Layer 3 of a small transformer language model trained on English Wikipedia (15 layers, counted from 0, width 128).
A neuron's activation on a vector x is GELU(weights . x + bias), where the dot is the dot product.

Input weights of the MLP neurons that the questions are about. A number n stands for n times 0.0011.
n11 (bias -0.068): -114 -106 100 -82 51 -114 -167 50 49 -118 20 -139 -176 -26 -63 125 -35 -20 -79 150 -310 78 189 -133 262 23 105 108 -68 160 44 -52 28 105 -116 -272 43 -51 96 195 -44 92 -16 225 -164 282 -145 -36 -9 -90 -20 315 -85 92 -121 54 94 -266 147 162 23 -153 69 142 -65 -190 332 -116 267 -58 115 0 -65 -148 -152 34 -63 -118 -144 152 105 -93 -128 107 125 -44 24 195 -60 -172 143 85 -22 -53 99 53 -63 77 -117 -298 -153 24 -4 -181 -7 32 -53 -221 85 63 224 0 83 189 -231 142 -24 -74 -172 86 4 197 13 -33 158 60 151 61
n43 (bias -0.092): -242 -12 101 174 88 149 61 50 225 -59 95 -172 -91 -170 197 -98 -71 -108 -229 19 83 -62 -33 4 -71 20 42 130 -138 -39 32 -24 233 -77 -242 66 75 -216 151 76 26 200 109 62 183 -148 -162 -16 -181 103 -154 -155 95 -147 115 -90 -79 50 -141 191 79 -77 -115 104 135 69 84 114 -8 54 80 -225 -246 4 150 -61 -7 -134 -28 81 -102 -118 70 -283 29 77 131 136 44 166 55 242 -270 -27 -300 -58 170 -191 -110 19 65 73 -56 -91 -63 196 -180 -255 -12 218 -183 80 96 93 -107 -155 -119 -24 -16 -12 77 195 -106 -146 184 -128 21 291
n52 (bias -0.111): -217 86 114 81 -122 89 -193 42 72 -169 -69 -4 -99 127 -191 177 -112 -96 -174 -105 85 -54 -185 160 -47 146 58 101 44 194 -128 100 -96 171 258 85 -121 -239 97 374 20 -289 141 54 -189 59 -176 -92 -42 -4 114 51 -241 178 125 -38 90 -64 44 -174 -98 105 173 -43 -201 -58 -158 81 424 168 -179 -86 38 214 25 -45 -211 108 119 -57 -141 -9 106 17 -91 22 169 49 170 150 21 54 20 -326 171 -98 185 -301 68 58 -35 -39 94 135 0 271 92 -35 13 69 79 -134 0 -233 -225 -173 -17 -115 30 -120 188 157 -28 -45 -258 -327 -121 142
n102 (bias -0.113): -95 145 -73 473 -301 -53 316 78 74 -61 -56 120 15 -36 -328 24 -145 179 -9 178 -83 -20 -244 -48 0 -102 -170 -164 81 180 95 -269 -250 80 24 -275 79 -85 -82 134 40 245 157 195 184 -119 -191 -243 -36 200 200 14 -150 45 145 -9 -88 104 -285 -37 70 -46 -289 132 95 -117 333 83 -258 -143 232 -46 362 -195 -77 85 -62 -41 -57 -52 185 125 83 -117 317 115 -87 -286 -24 42 9 -111 48 -72 -136 150 -155 9 130 36 0 5 372 127 -259 -159 -23 38 -153 -79 -164 -33 -20 92 54 -27 42 227 -9 88 29 313 -45 -150 -227 52 223 -77
n114 (bias -0.130): -32 186 36 190 -60 77 -53 -15 -250 24 -85 -95 233 -39 60 -103 4 90 -56 -91 46 -117 -31 184 63 37 196 8 -11 -192 30 -34 -128 216 128 -135 19 -105 -109 134 -148 163 -186 116 -42 -59 35 95 89 -211 -57 47 8 -55 -33 143 70 142 30 -55 122 -22 65 -83 303 79 -116 18 4 -133 143 55 -83 -100 40 -64 91 -36 -288 -232 77 69 143 -4 217 19 65 54 -347 -22 -4 131 -42 -47 274 -19 -24 18 -63 18 88 23 106 12 73 356 -140 123 -52 -141 -21 273 -118 18 -25 -153 -85 -96 -56 11 106 -223 -273 172 -188 -218 89 -115
n122 (bias -0.119): 59 -155 -114 201 129 11 -325 166 -143 -138 49 257 -106 -68 159 35 -196 -11 -88 -18 47 -115 -363 16 53 -139 90 84 12 -37 -81 42 -31 0 23 109 94 -114 18 -80 -78 154 -50 35 94 -126 -280 0 -12 109 231 151 -82 28 8 30 -184 -136 103 59 -41 55 245 -129 169 -109 63 78 334 40 -23 -19 113 49 168 -72 -50 95 -131 85 37 66 182 30 112 -66 16 -215 69 245 -141 148 -43 -29 -256 -258 93 93 127 -22 -70 38 32 36 -71 229 -113 197 -142 -19 -42 -11 -155 -48 -124 -210 38 -49 -60 124 -92 -167 -185 114 203 -69 27 51
n146 (bias -0.137): 84 -34 -26 90 133 -46 184 52 221 -268 -225 37 181 29 -118 -228 -64 61 -221 37 141 -288 134 -108 -273 37 25 -84 -62 -174 77 -11 15 121 42 51 154 212 77 247 57 -172 46 204 -21 -126 61 -15 -33 49 -27 -81 31 191 109 96 -11 -12 -31 -163 -22 44 -23 95 -40 -22 0 -30 218 135 -114 -67 -204 -90 226 155 -294 -204 -161 -69 22 135 -19 -174 -120 35 70 27 72 -45 104 -230 154 168 -106 257 81 -67 45 0 227 27 32 -173 180 124 4 -34 -186 60 -139 -38 75 55 69 -305 26 11 -26 22 -130 -63 12 -46 -136 91 -90 -51
n168 (bias -0.205): -99 110 211 -164 -16 240 -162 38 -132 95 74 139 -115 -37 89 4 -102 229 -48 -234 106 91 196 81 -70 242 -53 0 -141 121 -76 -91 -206 122 100 -41 -231 47 -65 220 -185 69 -68 -4 269 193 -41 144 98 -55 -180 35 -114 50 -121 -39 8 -124 60 100 -43 -34 -89 -269 -68 83 109 -139 96 -49 374 128 -171 -35 -8 139 -4 57 -268 76 179 177 205 95 191 197 -28 -301 -8 -98 -50 -101 27 87 -53 -138 101 -201 31 -252 40 147 60 -33 -118 113 -95 -150 -85 -16 83 158 -54 -23 -49 -145 -4 -210 63 -23 36 -193 259 111 105 0 -98 34
n170 (bias -0.063): 0 -51 -4 -102 31 -73 110 27 -90 139 -101 -4 -106 215 -63 -156 125 -169 0 290 -126 78 -224 16 -77 27 -86 231 -76 -128 -68 -4 -146 -264 -225 36 261 -114 114 219 213 -98 -111 45 202 0 33 -369 -55 -39 -111 232 -331 74 -31 31 -140 -87 63 -100 -70 -87 16 -31 26 -113 -17 62 -58 -94 75 259 -128 85 227 160 -168 -26 198 60 58 -48 -88 -141 111 -144 152 69 -154 120 -19 -149 146 102 166 16 142 54 19 232 12 -16 126 -98 -29 -28 -4 110 19 101 65 -35 444 31 19 99 101 89 -186 -81 28 -234 41 -121 56 83 -61 -102
n197 (bias -0.091): -100 -9 13 175 152 -32 117 -97 18 -117 -266 55 -18 -143 9 141 -95 -39 13 63 27 -289 -207 -53 30 278 -8 23 -70 -369 -136 -57 -35 296 -135 -280 -185 325 155 205 20 -21 -404 99 -24 220 -74 18 56 -94 75 -135 169 -123 137 -287 -21 -91 127 -76 231 138 -62 -117 113 42 24 -59 169 -81 -13 81 125 -81 179 -99 73 254 -66 92 9 101 -30 -43 -255 -40 -18 27 -31 103 4 -58 112 63 242 125 -166 -279 -188 -25 9 44 -216 -45 53 120 -270 177 -17 -151 -242 329 -109 -101 46 -29 129 124 -82 -26 223 17 46 130 -120 -70 63 299
n198 (bias -0.110): 10 -143 -84 191 -90 -57 -86 -147 -98 111 -79 21 60 72 58 -188 222 72 29 18 -190 -56 -37 -125 50 89 172 -205 -92 0 -245 0 236 -158 -127 -82 -82 192 73 84 64 -153 44 37 -226 85 -187 73 27 -75 161 42 78 0 -111 -113 164 8 -102 -166 61 -24 129 90 111 121 32 -7 -67 106 33 89 260 -214 28 137 -17 -149 117 18 167 -59 -78 425 30 -81 41 -108 98 -86 46 67 -24 -14 52 85 -173 -183 139 -258 118 -66 -112 22 115 -48 -142 137 -188 -22 -69 144 76 70 -100 42 14 50 -86 -153 22 -53 160 -145 174 18 63 -121
n206 (bias -0.075): 66 -47 -50 115 201 -100 -55 58 67 143 8 63 106 20 37 -35 -64 -94 275 54 128 67 62 253 -380 80 163 135 -91 14 117 47 4 5 341 -4 -187 197 29 63 44 21 -65 0 0 288 -48 -143 0 123 125 -46 -242 -252 38 -125 38 283 -224 284 -51 227 -210 -120 -132 -94 -222 235 171 -22 -211 84 -111 -8 -156 -142 32 148 121 -91 -319 174 -188 -51 -22 61 -232 211 99 93 121 -176 63 -16 115 35 227 -33 -151 -118 52 151 -97 -155 -116 52 -148 68 -185 -267 78 -21 202 29 -311 58 -34 160 -119 -156 -78 -142 -45 -144 31 69 26 -164
n241 (bias -0.103): 30 39 -88 248 106 96 -281 -145 -168 7 27 -204 143 -97 0 -184 -117 28 -16 184 -248 156 -228 378 140 89 217 0 -76 -198 116 209 43 84 95 81 8 -244 -46 207 192 65 239 -49 4 -23 19 -175 -331 97 24 57 -210 62 -164 -42 62 54 48 134 -112 -4 133 20 27 34 -165 -135 -23 16 182 62 -174 206 102 -56 -33 34 -223 68 -193 76 216 43 29 104 -12 -20 48 136 27 -158 120 45 -224 186 184 -219 12 191 24 48 63 82 92 -48 -30 -51 -170 43 -29 -8 -153 73 166 34 94 -108 39 -267 -131 12 17 -59 -8 -237 73 -75
n253 (bias -0.084): -337 -92 45 4 35 -47 -167 45 16 -229 -122 -4 212 29 -128 63 130 -12 -174 112 279 -104 -24 110 198 19 -88 -166 -219 -122 43 -131 -77 185 -16 67 195 12 78 61 -148 -19 -137 52 -22 45 -33 -43 -58 -172 35 37 -147 -20 0 -38 -126 -97 101 15 133 -123 114 -112 37 4 124 -121 15 36 31 0 44 11 4 201 112 -385 66 164 -144 216 23 223 296 168 -4 20 27 -80 -72 -32 -117 63 -134 -151 -221 38 99 -62 82 331 156 108 173 146 -41 -111 4 84 -39 -23 -133 -53 148 -15 138 -4 -160 76 23 -132 -253 177 138 224 -226 122
n265 (bias -0.106): 122 50 37 9 233 0 307 54 -133 106 -101 71 -70 264 82 147 8 234 77 87 202 -230 26 126 180 8 56 85 -155 -28 -30 9 38 -127 150 30 -46 34 -189 98 -88 -266 -168 0 -76 -25 0 -146 -238 -134 193 -132 -122 13 -29 141 0 178 -77 327 -29 127 -109 51 -110 0 159 -92 37 -89 -30 134 196 59 0 -77 -20 -20 -275 -112 50 -95 95 -93 22 -121 -143 245 209 399 153 -253 -225 12 159 -44 158 -108 67 117 4 -94 -8 -172 28 165 45 123 -200 -232 97 72 187 -120 65 -214 -177 -50 -118 -217 -300 -265 -36 151 91 -175 -162 -228
n269 (bias -0.164): 155 -10 -233 85 -3 71 -82 67 290 -86 34 34 103 -178 -191 -140 -31 -124 -228 53 -21 -47 -11 -42 -139 -51 -39 -116 70 -90 -28 114 -41 -92 -125 46 95 34 73 228 135 53 -247 43 -96 -44 -78 -97 -15 133 -69 -90 138 33 -82 -285 64 -199 24 -124 -17 232 28 -58 -23 56 -80 34 13 -179 38 -34 -112 -132 73 183 45 -129 181 171 14 38 -27 24 7 -7 -77 39 -83 82 111 194 465 0 -17 127 88 50 -51 -141 -196 49 168 -125 -70 -67 171 -75 -51 164 38 -93 -22 27 -76 -37 34 44 -201 88 -42 -54 36 93 127 7 18 171
n280 (bias -0.178): -126 54 -4 -60 -7 34 12 14 121 24 -97 153 60 -124 156 -115 65 84 -241 180 -38 -288 91 219 -36 176 -107 -69 -56 -68 -4 183 0 4 -48 -127 -25 -84 28 -27 10 95 136 79 -24 7 72 40 79 148 11 32 135 119 -40 -14 133 54 -33 -82 39 -99 -48 -157 53 140 -8 -32 -7 15 92 -57 59 90 193 -214 119 140 -88 -321 68 100 -103 -33 260 -118 22 105 -48 97 -117 -19 70 0 186 165 -77 -121 64 -66 -137 -129 -178 352 48 -212 -147 73 -243 -202 223 -156 244 121 -28 131 -25 -125 -76 -36 276 -117 -69 -78 -93 -95 173 59
n292 (bias -0.248): 201 145 177 -244 36 -87 -63 13 209 33 194 -139 -97 113 267 104 -238 -120 201 60 202 60 55 145 -105 9 144 -14 -163 146 68 -36 36 -247 -143 128 229 156 -245 117 -92 -257 144 138 -134 -143 -88 -189 120 -9 31 -125 -128 -23 26 -22 -141 103 -296 -148 -48 4 27 240 -21 213 -39 83 -152 42 -116 70 34 145 43 -106 -154 -90 103 -72 -39 -217 61 129 239 217 105 64 -76 35 -148 110 -206 193 176 -151 -71 287 236 102 -235 148 201 -203 149 209 26 -169 -197 -340 33 -293 -186 78 -9 -34 -145 9 -92 70 -4 -165 207 -108 -200 -85 229 196
n321 (bias -0.054): 158 20 100 28 -68 -73 -159 10 -128 -130 47 161 67 -23 -169 17 -102 -154 -3 136 71 68 255 -115 -34 -68 -117 -58 -63 198 -260 -72 131 153 0 -169 92 34 56 54 96 -241 10 198 -214 53 87 31 -188 -64 93 -23 -151 238 -183 -70 91 -50 166 -43 105 -33 -123 -96 33 138 -144 -121 84 7 238 -229 -43 -199 -168 29 -89 131 7 -80 -44 77 141 212 97 -66 -129 -155 -3 -88 -40 -84 127 23 -10 -148 69 -33 162 202 -77 104 -52 -4 -156 -63 0 61 24 61 91 68 7 53 3 119 10 121 75 -101 -3 -53 -54 243 -56 52 162 -23
n349 (bias -0.104): 98 -104 -28 34 -87 61 259 215 -53 -57 -47 -110 0 -17 78 229 -14 -200 138 201 -157 72 90 141 136 25 38 107 -81 -55 -250 -102 29 -116 26 11 -130 -11 126 -225 -112 91 -210 34 49 -35 41 -158 94 65 -162 236 -34 -53 61 -39 104 19 293 -106 32 4 -186 207 -80 63 8 238 -110 64 190 -36 -227 -122 94 76 -10 10 -48 -129 168 -44 -36 293 -115 -18 -248 11 -51 -25 50 82 94 80 -21 11 -81 -167 -168 149 0 77 38 -15 37 -59 56 90 -111 58 66 293 133 159 -115 -105 -151 -136 -57 4 -11 -167 -81 -85 0 -281 22 -42
n366 (bias -0.016): 184 28 -51 -117 -50 -168 -172 38 -125 -112 172 90 18 -33 45 61 56 67 21 -31 -201 -195 44 11 202 35 -60 -209 -183 -23 -47 -188 71 30 -150 142 112 -117 215 -175 53 -82 -14 -18 -40 -117 60 54 -122 -17 290 -148 -131 -119 -60 148 -196 19 36 59 63 3 -91 -120 65 -115 -121 76 176 -30 -89 66 27 0 -174 -228 33 -10 57 -14 97 227 -239 21 33 155 -4 40 196 -129 -163 -58 -72 -3 116 47 -120 41 -3 283 191 -4 157 -114 -26 -116 -31 190 135 -49 -91 7 256 86 -305 45 53 97 74 -104 14 35 41 116 40 21 33 64
n380 (bias -0.188): 131 -91 -78 92 71 -8 -58 141 -46 -72 -138 52 28 53 48 -94 133 -6 3 37 31 198 74 42 -237 -18 3 -53 15 304 57 9 -164 -54 -18 9 -233 56 -55 -9 111 72 165 141 -103 142 -132 54 -122 -123 -93 43 64 -34 85 -122 114 56 -96 156 99 32 36 -21 71 168 -141 -49 -110 102 78 -32 214 73 129 0 108 -145 93 24 6 -39 -93 65 112 -24 0 6 72 144 75 -137 -100 49 -37 -162 -148 -278 -15 11 -39 57 -157 40 -119 -149 94 -24 -15 -118 -73 47 28 78 6 20 82 15 65 -61 132 -38 -88 89 -61 51 -113 26
n392 (bias -0.197): -49 129 -61 362 118 -162 -323 -15 21 -132 -62 -31 212 89 -38 -48 145 102 -174 -111 81 -78 -86 -20 19 -105 30 104 -284 86 -64 -39 -8 -92 190 -24 -180 4 4 141 -26 8 -56 179 -176 -8 -41 -139 -127 4 111 -19 40 199 -140 -4 66 -285 135 -69 120 270 0 189 -53 15 -91 -35 -27 -115 71 -105 -26 245 -8 198 169 227 52 -167 -73 28 -123 94 -79 68 -44 -12 51 78 162 -85 -284 185 -398 105 -117 -35 -19 -56 28 -127 0 -69 198 68 94 -27 116 31 14 -122 -268 -61 -188 -27 168 244 183 -205 -115 84 104 63 -12 -217 -138 -94
n401 (bias -0.142): -231 83 206 25 68 172 -39 132 146 41 155 -4 0 193 -99 -53 88 -189 -85 47 33 -121 91 111 36 -87 -61 -13 94 -26 28 -261 -209 -346 -174 -45 64 64 -89 -13 195 -89 -32 41 36 63 98 -101 151 4 -20 -156 -239 -25 -214 -82 -8 371 -113 -47 -79 -4 -107 36 19 -138 137 35 31 134 -69 87 27 -170 23 244 127 -115 -45 -61 -173 -204 188 136 -211 -90 274 -45 -85 155 169 189 -253 143 -23 -12 -94 -35 -229 -103 -224 259 79 -216 153 184 38 160 134 -243 -81 -100 0 156 200 54 -107 63 -123 -118 138 59 30 -26 82 213 -62 123
n439 (bias -0.135): -3 0 -119 -7 -119 219 -129 -76 -25 -3 81 53 46 0 102 17 -311 -231 85 -7 214 32 14 -31 -7 -67 39 -107 270 137 -38 -27 -31 -91 -329 133 -88 -109 -240 139 -32 33 45 -70 8 90 -38 100 154 -37 62 -33 38 89 61 186 -57 -96 -31 262 50 0 -21 -61 -167 -39 143 7 -7 71 -157 -141 255 -30 141 42 -32 117 158 -41 27 128 -57 58 64 -79 -35 -252 96 121 23 227 -299 144 98 175 -109 -156 -107 -55 -118 161 54 -18 -114 52 -59 34 -20 -118 16 -109 -32 -30 46 53 67 160 155 -67 -55 66 -29 -32 -143 -61 28 -72
n462 (bias -0.060): -145 -108 -83 -88 -314 -58 -8 -30 -69 -349 -31 76 -44 -88 -17 114 -104 89 284 -23 108 -166 -237 222 -165 -4 -15 -176 233 -402 212 12 -58 107 43 115 188 -113 -56 -69 -33 -30 90 -88 4 -26 -51 -16 334 -119 -43 -8 -16 45 196 45 260 -138 20 140 134 26 155 47 -134 -164 73 34 -170 -20 129 11 112 27 90 15 69 -193 141 -189 -8 0 -80 -124 16 110 71 -112 4 207 171 12 -319 145 -246 -28 49 -8 111 78 -162 20 15 93 163 111 -141 170 -118 0 21 112 203 34 141 -34 -69 38 138 -15 110 0 -49 65 -238 -54 -124 30
n466 (bias -0.096): 38 114 59 116 90 161 -51 -102 34 201 250 11 -37 -20 -193 -22 4 32 14 -11 275 15 -228 -74 -78 -146 51 42 198 -185 77 -98 -127 -96 -145 30 -50 119 -91 -95 250 -83 4 101 60 165 -68 -80 -19 182 -131 147 -222 64 -46 -165 -61 114 -182 -130 57 115 33 72 42 -159 231 57 130 -38 -308 -131 35 149 -10 174 17 -31 117 -234 -28 55 -14 -119 64 106 99 145 -65 -75 194 26 106 35 66 -44 -50 -127 -74 -34 -180 145 -37 97 -67 188 -245 -208 -209 -14 59 32 -110 105 214 -101 32 50 -103 -231 11 -7 23 -13 44 -25 100 80
n470 (bias -0.129): 69 54 -23 -184 -143 76 30 -86 132 -136 3 -117 57 226 51 -28 -136 147 127 20 -148 -96 -120 -164 88 -114 -26 -104 87 60 -90 75 106 -25 -127 -70 -139 -103 -109 108 157 178 145 57 -252 183 19 45 -121 81 -104 -116 -35 -277 -24 -77 -287 -79 -89 140 50 -33 28 -243 26 -3 147 57 80 -75 -69 -44 7 -155 85 117 -191 121 -10 -48 -97 191 -57 95 -162 66 94 -165 134 51 40 186 -266 -23 82 84 4 -20 -81 -16 42 -124 106 198 242 133 29 -174 -20 -14 -3 85 -36 37 -128 33 -112 94 -95 -158 -114 -27 130 61 3 -96 -113 -36
n508 (bias -0.112): 146 131 -42 -24 -51 80 122 76 -236 18 54 8 -89 -4 163 -127 89 -105 -82 -140 153 49 -32 143 139 135 189 -66 -214 -13 -99 164 86 -283 177 -192 -8 -105 -94 -180 143 4 -95 202 135 -34 -202 4 261 243 126 68 96 -115 155 -91 150 180 -12 110 8 -121 -236 20 71 -247 -34 180 -122 191 63 -119 75 -73 34 144 -55 -146 8 150 -115 159 15 -105 -156 -4 -48 -221 71 50 92 204 -48 4 124 -164 -29 -42 58 171 186 16 -70 16 98 48 -127 144 -333 -101 61 90 143 106 26 -219 -70 -142 -116 -84 -118 -42 -152 -47 176 -317 -201 86

Each question shows a token from some text and the vector x that enters the MLP there. A number n stands for n times 0.01.

"t": 68 -23 75 76 -68 -155 54 54 170 224 18 -174 76 19 -186 55 -96 63 60 24 -110 112 -141 -66 -36 168 -33 47 153 201 -96 120 178 -112 -68 -42 -18 177 67 -80 -216 4 25 -36 127 -42 -26 -3 -146 83 -49 8 112 165 -113 138 153 44 -152 -122 -27 25 139 -73 -145 -5 -106 85 58 -74 23 81 -21 70 -271 -9 139 -43 -77 63 137 62 93 -191 -53 -138 -10 -151 -47 81 19 -219 -178 -160 -19 -57 -254 144 -44 -55 -43 -10 -42 120 150 -57 25 15 106 9 -173 71 142 -40 133 -6 -87 -91 -90 208 -84 -134 -260 179 157 -13 105 237
Which neuron lights up most? n102

"ince": -87 164 38 -29 15 -42 -46 32 187 228 102 -168 238 39 -161 230 -100 86 120 23 -105 109 -139 -32 -48 141 8 46 21 104 -226 173 267 -86 3 -32 3 169 73 -198 -238 -73 10 2 39 59 65 -19 32 197 -43 109 -23 92 -91 65 223 -54 -100 -104 -46 -102 256 -111 -116 -30 -53 31 -25 -14 -32 107 -96 65 -100 -105 67 11 -68 -25 119 147 27 -193 -82 -250 -36 -32 69 5 -85 -207 -131 -154 -84 138 -248 -85 -104 -126 -54 11 85 106 44 -71 21 44 183 -55 -182 22 54 -135 22 35 -84 -12 23 231 -22 -63 -205 59 124 41 54 160
The three highest activations, in order: n280, n349, n11

".": -25 -65 79 -42 -84 -79 -11 50 206 189 -13 -81 225 74 -227 108 -164 -38 131 19 -53 122 -101 -81 -60 142 -4 -50 49 188 -67 214 265 -218 130 -31 65 135 7 0 -252 -65 9 -11 115 51 -2 102 -88 99 -115 37 27 74 18 151 127 88 -36 -22 -78 -96 299 -86 -115 -172 -125 9 2 -82 -38 68 -32 10 -124 -16 149 -21 -71 -24 14 175 -8 -320 -150 -203 -84 6 -48 79 -115 11 -149 -167 -96 62 -168 98 40 -48 -84 -27 34 21 62 -20 110 25 197 27 -249 136 77 -75 -24 57 76 -104 155 23 -58 -165 -81 -11 116 -60 146 210
Which neuron lights up most? n52

" n": -13 -79 -4 -112 5 -30 57 -13 175 191 11 -91 180 16 -151 108 -123 37 75 -44 -16 107 -205 -149 -49 81 -49 18 73 175 -124 141 78 -31 -6 -77 102 237 29 2 -215 -28 76 74 168 120 42 49 -55 178 5 -26 140 71 -44 172 232 64 37 -69 138 15 232 -81 -154 -25 -176 -26 38 -141 37 84 49 -24 -156 -48 146 119 -88 -1 62 63 -1 -232 -159 -204 -91 -9 -48 30 94 -206 -150 -120 -191 116 -224 24 -140 -99 -49 -134 -68 -40 108 18 37 -109 155 -38 -249 120 128 10 232 5 31 -134 -20 43 18 -165 -196 104 73 -42 -19 227
Which neuron lights up most? n197

"6": -32 -30 -35 -129 -117 -58 -60 -96 175 353 -61 -192 144 78 -170 51 -121 -34 192 92 -84 100 -174 -168 -93 141 -7 9 65 159 -79 174 274 -84 -16 -36 -59 134 53 -14 -217 -178 59 54 116 33 -19 -22 -105 182 -33 9 -32 52 -106 168 175 8 -30 15 -6 -72 213 -260 -26 7 -130 83 -47 -186 40 79 -24 -59 -92 8 61 85 -25 -26 76 171 127 -214 -101 -167 39 -70 -9 -36 1 -113 -204 -225 -21 123 -237 89 22 -47 -26 -86 8 97 154 -36 196 -121 156 17 -54 141 146 -48 189 7 6 -72 85 147 -93 -80 -158 12 149 8 56 209
Which neuron lights up most? n470

" and": 35 3 -12 -139 -110 -66 7 140 83 215 35 -138 340 19 -211 112 -38 38 176 99 -45 11 -140 -170 -9 140 -43 20 40 177 -149 263 180 -41 -110 -108 37 237 -13 -110 -120 -4 38 105 168 61 -15 62 -74 61 -64 -148 16 118 49 49 80 -35 7 -17 -39 -22 184 -134 -214 -93 -109 54 67 -55 1 55 -39 91 -165 23 33 52 -90 19 35 103 -36 -152 -1 -139 -88 -68 -48 88 14 -221 -166 -137 1 62 -250 85 -90 -126 5 64 9 -20 135 -57 112 53 125 41 -245 38 112 -54 68 -31 -18 -116 41 65 27 -171 -177 67 221 -43 59 158
The two highest activations, in order: n197, n470

"u": -72 -26 60 -106 -13 -91 -43 139 177 303 37 -179 121 48 -160 71 -126 97 221 -51 -1 111 -129 -37 -4 67 -20 -57 65 193 32 191 264 2 -160 -63 -91 97 45 -105 -349 -111 1 -69 97 52 -19 5 -62 167 -28 -84 94 143 -55 153 54 30 -61 -99 108 -53 223 -98 0 -51 -170 133 -49 -59 103 128 -7 -35 -57 14 -22 -13 80 -20 16 43 87 -267 -78 -159 6 -148 -105 53 -3 -132 -167 -297 -114 62 -210 106 -7 -95 -53 3 38 63 39 5 10 -10 44 178 -211 140 74 -51 208 34 -37 -163 -28 128 -31 -40 -264 117 125 -21 -1 221
Which neuron lights up most? n43

"ric": 40 37 37 -146 -42 -56 -110 77 90 212 165 -83 135 69 -162 195 -97 27 19 -102 124 96 -173 -114 -31 80 -103 -40 29 126 -15 221 260 -111 102 18 106 42 -27 -41 -221 29 27 53 217 -51 -33 114 -86 109 -40 97 205 17 -115 31 103 -24 2 -182 -27 -10 265 -86 -187 -113 -162 69 -47 8 -85 63 20 100 -133 59 -19 -3 92 4 31 98 125 -263 -157 -195 -61 -39 -33 -86 -97 -188 -155 -239 -75 -37 -229 160 -10 -226 111 76 -28 138 90 -18 134 59 146 -55 -31 107 80 41 -13 -39 83 -146 151 43 24 -103 -317 58 129 -48 107 191
Which neuron lights up most? n122

"31": 82 -33 -64 -144 -138 -87 -78 -89 191 369 -59 -131 118 29 -206 180 -77 23 80 80 -74 71 -178 -133 -47 172 -26 23 149 167 -88 192 213 -27 11 -13 -17 33 111 -47 -243 -129 124 -3 126 -8 -3 31 -12 151 -27 8 -21 36 -186 146 228 31 49 54 -6 -127 256 -295 -113 -6 -137 8 19 -119 -84 54 -84 -69 -75 11 146 46 7 -43 65 101 79 -202 -125 -206 0 -85 -83 -15 -53 -59 -171 -239 105 124 -234 132 -27 -16 -13 -158 35 59 185 21 172 -60 204 -77 30 69 136 -83 122 -18 46 -121 161 84 -58 -50 -164 -9 145 -46 56 150
The most active neuron and its activation: n470, at about 1

" d": -1 -113 -47 -104 12 -100 14 42 209 317 -43 -86 135 13 -108 89 -158 78 58 78 -55 202 -162 -79 -78 50 3 -35 180 173 -171 176 176 -61 -10 -52 -4 185 -45 -106 -378 37 163 82 212 115 -58 -2 -2 132 -123 -18 25 80 29 102 125 117 51 -87 137 -54 145 -67 -127 -35 -118 -5 -11 -97 -26 120 63 111 -230 -61 68 -7 -63 -89 17 36 93 -227 -93 -249 -147 -62 -21 71 110 -183 -124 -118 -36 106 -194 157 -21 -110 -52 -60 -103 64 76 27 104 41 268 60 -228 82 67 -25 160 -6 8 -124 42 81 -70 -192 -126 63 53 -69 36 215
Which neuron lights up most? n380

" |": -65 -47 12 -89 -63 -95 -34 -23 155 317 -30 -93 225 55 -190 76 -112 -13 56 -23 80 152 -118 -75 -65 108 26 -134 108 144 -157 138 213 -113 67 -95 61 214 45 46 -235 -78 89 38 191 62 58 32 -5 90 -66 3 2 78 -8 150 116 22 -34 -31 34 -105 212 -140 -168 -130 -92 39 -10 -120 18 -18 -81 -6 -165 13 129 137 -99 3 23 92 151 -215 -23 -179 -144 -56 17 -69 -83 -88 -136 -146 -151 35 -257 140 -56 -47 -68 -36 -6 52 59 -27 182 -22 234 84 -261 132 167 -42 180 23 -65 -87 144 86 -35 -226 -129 25 187 -58 146 229
The two highest activations, in order: n321, n168

" re": 7 -24 -27 -153 40 -81 32 -16 149 303 55 -143 128 7 -102 154 -183 -64 89 69 118 235 -174 -37 -155 120 66 -21 136 146 -105 190 182 -155 -18 -92 80 154 -63 -7 -297 -97 104 95 126 79 0 -37 14 236 -41 41 91 72 -39 236 96 6 -29 -151 46 45 260 39 -228 -2 -115 59 -4 -87 13 67 24 25 -109 -16 48 -102 -61 -57 -43 47 90 -187 -90 -254 -82 -91 -8 66 18 -154 -173 -105 -48 54 -260 288 -84 -79 -42 34 -8 46 28 -28 81 32 63 -32 -281 33 -19 40 72 13 -20 -100 158 6 -61 -219 -168 -1 149 16 25 242
Which neuron lights up most? n292

" or": -92 -18 -73 -142 -53 -164 11 60 61 192 28 -141 257 -31 -146 129 -98 -5 95 114 51 124 -169 -134 10 131 1 66 25 95 -210 204 223 -85 26 -33 99 272 19 -84 -153 5 -13 142 267 64 34 140 50 88 -95 -22 88 28 53 160 18 94 33 -101 -85 -88 237 -118 -145 -152 -113 -32 65 -39 114 75 -154 13 -167 63 17 -33 -60 -1 15 64 -85 -215 -59 -281 -95 -59 -11 23 38 -210 -97 -151 -8 141 -233 100 -10 -38 40 -101 19 15 119 -71 129 60 207 77 -363 54 8 -41 90 8 -17 -140 129 82 -9 -152 -125 32 156 -18 67 198
The three highest activations, in order: n197, n349, n146

" h": 56 -4 -6 -91 -177 -80 91 39 218 209 63 -102 161 42 -197 35 -113 63 106 9 -40 127 -222 -146 -37 154 74 8 -33 175 -159 182 123 -59 -50 -71 92 180 52 -69 -174 32 80 155 275 -10 -74 81 7 39 -34 -59 42 7 -134 193 114 -42 -24 -162 97 -23 183 -52 -108 -62 -133 21 40 -64 57 102 64 63 -151 22 0 1 -96 14 -9 15 3 -255 -103 -194 -79 -29 -91 80 82 -203 -132 -152 -77 41 -223 15 -95 -27 -44 -60 -57 -14 196 -87 117 -67 329 31 -109 134 164 -71 257 104 25 -134 37 -19 -107 -115 -197 69 122 -71 60 153
Which neuron lights up most? n170

" he": 58 -19 -8 -111 -122 -74 80 -109 172 290 29 -187 171 -7 -130 136 -114 30 152 36 57 190 -253 -135 -33 -5 51 -63 46 167 -177 183 257 -52 13 13 9 194 -23 -138 -131 -80 116 14 149 34 -19 119 -8 135 -64 33 -38 98 -16 144 135 -69 -31 -114 -14 -8 355 38 -188 -63 -77 -32 62 -28 50 156 13 72 -277 75 38 -35 -37 -93 -49 34 -21 -237 -85 -180 -54 6 -188 55 -26 -103 -157 -94 79 65 -215 200 -119 -96 -96 -11 -12 -56 33 42 9 -33 142 -4 -191 60 75 -105 153 26 -14 -131 100 170 -39 -145 -136 101 99 -44 8 255
Which neuron lights up most? n292